Layer 11 of a small transformer language model trained on English Wikipedia (16 layers, counted from 0, width 128). Numbers have three digits each and are written without spaces.
A neuron adds its activation times its output weights to the MLP's output. To switch it off is to set its activation to zero at one token and run the rest of the model.

Output weights of the MLP neurons that the questions are about. A number n stands for (n - 500) times 0.00083.
n12: 388558636598571484459626430372535490408563563358463364510586531673467569481773430471552457227578480634604437446661379480311277588346413344702575601497471397399316376420563459487560423523593489385613463608467717570448341536542520568438490621428529688468456490692381565657408493454916353658403596686448759568434493584621589447394552451435493510392521500472264576435357552539444245483640
n27: 582339526489427404415543709503745414565587494532488484483471568546503477522543197483463445543532607539358543471585565411480476361435737594433486572447550578425399448371572605448601570383313437540470455599377482561416643472546520630503475514315416415545529526511414290517320518575592529534565549551361528553669540626560613629489500571605539579388562394441377633344278576415472420636317
n37: 523401598570425211402670529584406401549509587428382468538481612430775547491697660389421415497477497609403490681573510516443517491448513425901521497405522692381646597545722574406610510668414486521365678691506583396450472309486474474545443432510466483597497510570306312287326617384474488381352558467427549592326423497503483524614686694500465491246368462434590442388678525557478364556440
n122: 528487381490750234395493555454451568388354527399518432503415571620648466291626595456517409586974610594552302363669578411574511540561261392320442563465523481358603524271562516413503448470500481446686561554473585369618547567493703533624587582575556489410546455500500398493607375690466345400699562613681541494559562371419493522404289727580607420484599469370650406342450715392344525482299
n132: 463518652358586433419372497538537573326379570667658567350533658575506482623537546443467400500572485492372479705401497476494318455468500540741626438475579544441427558418360358600616408364688437486628443700391553561605370470625607478320601480536441347426466481512690559567555725520433410553420761594353387570488588592375475617465333512617488367512553582627478460273562410461455343512387
n139: 719480348466694548617591343305517515497624500573457592615586399362671594461390483553471625667659410440449411555482594485497718485466516306521376505418520622529374338420515469534520506488432400480433279332565534347438672576632500738511681414353595475323552551414485442392453450472563407581469545583473389514367682478527613497646325603589409503429497482605438602412526538515373445488582
n242: 461413624371476530580665542353395355560586493592507320421438595497423486327481576572619354302375339611598299368377613476405446739523464504261664692461587676432490853278424497631682500321568598474340558460448514553413446337496510583539575154613500398429596281580462586605604388603622487395526597557471709574606615624630604393630425273484391517543525600490569562447283428510545478614446
n281: 538527680594509108657516574464471580339547503497424592506414477436491312491740568451476444324449671466581629671427576274497510455541735635590515531522569548393456547506475488509541494509551429581452674442439551590468292437549301462557467666439677503605443302586466535565396619454120608419474506586590578486362339658486367549429567356503588584656452451408455567389340558585573395500509
n284: 442384445503398407376503314355529578559531424595460543410482728503567604429833512349491462666472385574554581500533589506426572553571908423707383628638608331461448600623482465454491412415491490475753633576641612515522324476564497366413382471431354570529368469605404537527522475475533431494370470450478612483408503440626525446544367452435290532566581539450487449491468402453568338583727
n349: 452500449556495201511365439519466464491569517392531620497514663437716497568652599552462597567611612383587528494404428332503650549419468298731360515432540581576590492653347311416529514497621515560520337503511376405494446508518424589598437377437373494446779639544467531531520340619494443530531400471495430487516539480467448510479552456547394674635494539472770534440514558500486301594426
n372: 450531527412424564677469462500618390340478433606530589448448527558518563399460519540648463396521386421532509586371529471463694614451415456476568492512528437683266526373578605525423354497590563522571647427451545731536463441561515510626588506572649284424304306399626643494500470503364489337530280452619652430453413703532366454469614454446582556580676610516434475287506608457529389479690
n379: 417332343562530290493428819434461486503258360656577684588578442416668587641793477409249503456277545456428463608644577555306324527311330271540609739566773549581452500548476617564597517606468622541483549447507549678624507623536469503408407588449338489632441355683358476394447432465435519470423456574481496598594428322425784395375583503500430407464360463614443574497533480550561514263583
n436: 515459412486553592418566378445454534459370595334506364690392492503477472476551500565508555526614391450494554556500540423441471444489607459507457476462481264637336612414671555478364422600532385663494373407452465609533455514527422632614559434542469506444386549540469277503565494632637479656479571547620647420546491512646706449423705565358472255666659412516500457512528340489401512240612
n481: 400661437400511339361320525427552460411459642359248296547392696558555578582629635611432679547507606444332576727296633504632286675658568800449819513444535391405537208413493524380427529500556717476437544633529695643542723592565321503642429653626553576447422411449414388361456746456351517281394366395550401463428485401367369425476439442425372433493504475615595545567387693711403676463468
n492: 497745472439579400626493349256554500362513690531593582738604618378524633500542455420563519466673446559378665469613473371530500487717384404472510372127399543482391446567466597337664333516389522453552313422460531657560338708621561401444556438430385482474431596547436497514764623450294606546643456367639248641304395489543535649565414413595586530458434460550679346566322566497593531580626
n508: 652559338450377500522312422231512542410371559381576500580361571540281452223487441417583568519540585571696591361356586689503574605497368424462442557580591476451480333477594618356438359453594662497337608507461423582622652449613516540602678609574440350528596681257568397637578497491510326352558523349598710392346650279607603479519446539558554547630343545596541534407570414599526423583376

Each question names a token from some text and the token that comes next. It shows the activations a of the neurons there, in the order above. A number n stands for (n - 500) times 0.017.

Then comes g, the gradient of the next token's log-probability with respect to the MLP's output, scaled to length 1. A neuron's effect is roughly proportional to its activation times (output weights . g). A number n stands for (n - 500) times 0.00075.

"ab", then "s"
a: 500500500500500500500500500500567500500500500500
g: 643291500321613559325494398496616430740339431527343388684290361375578256670751404645504496419384469569353718485408259495334370451390651266560468440457644578497533614755472672389539815483472575504627474469666743624558553558386396570559365536565362587469696431365581451645527464362492528384449373628450375434571465587500581514612541556335492553499437538439382579667581616652480472323368
Which neuron, switched off, raises the next token's probability most? n372

" ", then "ib"
a: 500500500500500500500508500500569500500500506500
g: 573396601524447661352769541513510600432484371606428642381528348723405284437362546490579593453473382413481270478223671524543505676476472456440644572448409498547563381360702385684315333593652352747544491463667339454512511481494416651588694511211450575437408463453573357287613358327571550565402524456330508563421524490364475488659398645507436508572618708729546746530478410677300661511556
Switching off which neuron hurts the next token most? n372

".", then " On"
a: 500500500500500500500523881500500500572500500500
g: 557871470209420485403413302453502459623519488455495410452522514535310663603521551492356587541332592450454434571270387536604696513439566411496642653547469428402310401618539617450694463489406602602568659338657285521321495497504651549498394322634514474564524561598340702452590539600293510645365509401237427740677566483363623600214746573248474392567503479562637501389422556577633536447492
Switching off which neuron hurts the next token most? n284

"v", then "or"
a: 500500500500500500500500500528500500500500500500
g: 647360509450469529673419487422387509567606603521672444218552292353727527671466430680611496533643671216644492453365376261394580513390289608595493526496542536398603573569602534510490377372637578593588503307561194504581400431540540568493482567390195503596732509542640593560567298505591545519656541218649576494619678489504487574406499455323317387601594388395371444586417508698408431339650
Switching off which neuron hurts the next token most? n349

" was", then " end"
a: 500500500500559500500581596500500500507500500500
g: 517568801600522388336557405492335655461236481560454421357474370476498451590326317521407497529574626413501693523475354439935544561372604447509567325498495602506361499740434452422498562664382595476475561485535331564493478516632718173477759564475611566407381472515426555369559647379535686371634651654544496558374411610317455579506359469370503317584578422499753645315396561495514341627496
Switching off which neuron hurts the next token most? n281

"cent", then "ra"
a: 500500500500500500500500500500500500500500500520
g: 465325684598540483592513461445589695746501325505559449585525476437626523510575609343435701545715494580384409340560503500485634586575434440579633458377435419513327519258593523367634478575615245564602507272473689353510397664656238735419369470440426602609621408580473549579395524576270473805355525405388441487542525485608345559625630593250533441341542678637493312458296285525594410338554
Which neuron, switched off, raises the next token's probability most? n508

"s", then " re"
a: 500500500500500500500500500500606500500500500500
g: 504792487429554601642381515398820446360309496573397595394656833671673617477473450387366539407491264557625448537545434367532463588464546560420539621536651495480480524552458449458520410399531649409511530397770426486550214559595429559516513474387534352605545761353588496681533369443577339513417524446637550295373450467481425536384514278192636597397399418474482518336556444295701528777621
Switching off which neuron hurts the next token most? n372

" finish", then " second"
a: 500500500500605500500500563500500502500500500500
g: 317630666441409575599394490654418298409479398438341468365586425484350534580478458587253318515392520483621576578532483362635742607592443543495599254187756432367548544521700536416450592455862665574493661588472384309430360645481487595632612557588552508471542646454760508368370667506320460602517483362539596515633383645211460435527435513538483632598366419673536413296573393501394460556466
Switching off which neuron hurts the next token most? n132

"se", then " lo"
a: 500500970500500500500511500533500500501500500500
g: 387629408425540534445353261394593569515379528404575442434407469537726515275440592460312364624625662299404481508458546502598543581537609483537740379633590643591485655580612410210580511498436696609651844313510644814348450419567485545375512640341527415530521636620488366425556243556524428574479646382396489363563398588412538536482643641457214474520645470437432473449573418293625625406295
Switching off which neuron hurts the next token most? n37

"an", then " was"
a: 500500500500500504595537500500690500500500500500
g: 506399409509612426472619766476501548576384525527452262670275731575656246522541483489276339559384411647566445432478593406585570388395632493375610575510562614439501444424294630522479717485688357439468414546461420652360344561531485540543447499258487399727745380710377673451617396404406608595542756570501449573697471371428496515457700617490601393427341436414377673542225383381455600694498
Switching off which neuron hurts the next token most? n242

" |", then " 15"
a: 500500500501500500500500500530500500500500500500
g: 462599373638480407635439436641323519414490480502561394462557496584513605507558473512409561166443567410489376449300469354485772476602282461485568516556511516557497329558445401391431556389303537648525550496481220338502335585533625527577758447496407681377353638398617684478617406629588493343423611475216600467312585416552409467453594249569618744541581629688737666583394355503566821579566
Switching off which neuron hurts the next token most? n349

" record", then "v"
a: 500500500500500500500571500500504500500500500500
g: 582547478276721638365535630527372491120586409308474430487457640569297569650546310517475598470332550554487557641665336409551629652436633560608471377507354528377564462573334604575408246392354699495507345317565302688488452568468558579507613564456266216565632422681425568523619488754404596625554670324576458540507591430443478458360463478509757571624362379445501530522325589541572639497553
Switching off which neuron hurts the next token most? n281

"-", then "ul"
a: 500500500535500500500500500510500500500500530500
g: 618535433517190661596446524339624682453469381664474600329601551424613560377257377350397510484467280729397578462642592451713509547638517425548529383683329381501463465282632512368447576438632236407487403598498698458448427608537497643566737611395453389386743579306557488477574665694388562469271374388520441579576490515657464513534616436543385490471264671495515657545338663554483654309450
Switching off which neuron hurts the next token most? n492

" ", then "#"
a: 500500500500500500500500518515500500500500575500
g: 618515455458618445316372481498441677638677616445605370563548437383438516725402597463375302521682371392421351603469668296505510393330468498446521253531349560549455355701499476720550326283624629464502482596318523850588654560584490351555454429537551647655468329676709500490514499644504474474391433665683506512398565497550636495580309811425634526523239499369380337414434359569482544372496
Switching off which neuron hurts the next token most? n492

"5", then " |"
a: 500500500500500500501500500500500523500500500500
g: 360579360433401462534305525465529440544373472595585468495427533557505508459553352739548446585638639534511551300567601604415347563233530347506543543324413795587358510290503542610674382488472467589710655601436428451769708776582408420426438416548638447431385512553369658490374335713435466458457619444527444682641598334567411639361533627458721355566568310319495452370724587215491393378556
Switching off which neuron hurts the next token most? n379

"va", then "der"
a: 500500500500500500500500500500500500500500500761
g: 278373357459611473417724641559451610415614456178662505499548540634353590388448457473707634335518719392570444402459396565784473681428480507430459617411599540540518282372463590427542302430511518581524499628510456552348705408595357406647575902617443565624395548343555568463412625497357436421473689469606413396270532492311613492593566397606444563342449548473496277400601459742420504672367
Switching off which neuron hurts the next token most? n508

"\n", then "=="
a: 651500500500500500500500500500501500503500500500
g: 339370493298606403495502535552423561523330516406498482481572461445697619432431556610736550664772371597630675449697545635590540704404410339526214515479453435560430631556391489490321584690805425378560412542618644458368308394587560448483426518253578423431383435497218745462537786435586578490449632435584431520380470778493495548545452264296584327464552550619335584404425453524482408541496
Switching off which neuron hurts the next token most? n12

" City", then " of"
a: 500500500500502555500500500500500500500500500500
g: 796546494534649457589535191482432571651418406488423478469427574392733696338572439497659536583577473722463390324415700449363610686316380551511311726287582520321330392407463571501481371614464464409475256489408489718402528487468395553514599383343556515369565587349381527587418476377557660374656622620346417723480617358366653505556551599612453599413531797728603516419470477408417430456595
Switching off which neuron hurts the next token most? n139

" ", then "com"
a: 500500500500500500500500533500500500500500617500
g: 505599499424307467540445552530464460582666496426348433637684456755439627572608591482509540763416599363749557294498093439348721541533428544422689432533447398520469429600299437314427436536622599632389440271467599508657372642490437567489371365689444441639627316462558633519442449246415636601632638637565437416560384338619664377523604418667472375560510433382586349704348453573496484492346
Switching off which neuron hurts the next token most? n492

" ", then "ve"
a: 500500500500500501500500513500500500500500568500
g: 507624678252482484539646594453678539187520433641573474693481671566606514519576445424507647509636521616512640483668485529595257432433658564628460236648578428425275295563601523181284461250400418636564434568616528574342406433504453601515636587602406405470652600251352467575529304587467461552504488514619485396537527434590456598532652506350483226523363372498315586725405553517701473459391
Switching off which neuron hurts the next token most? n492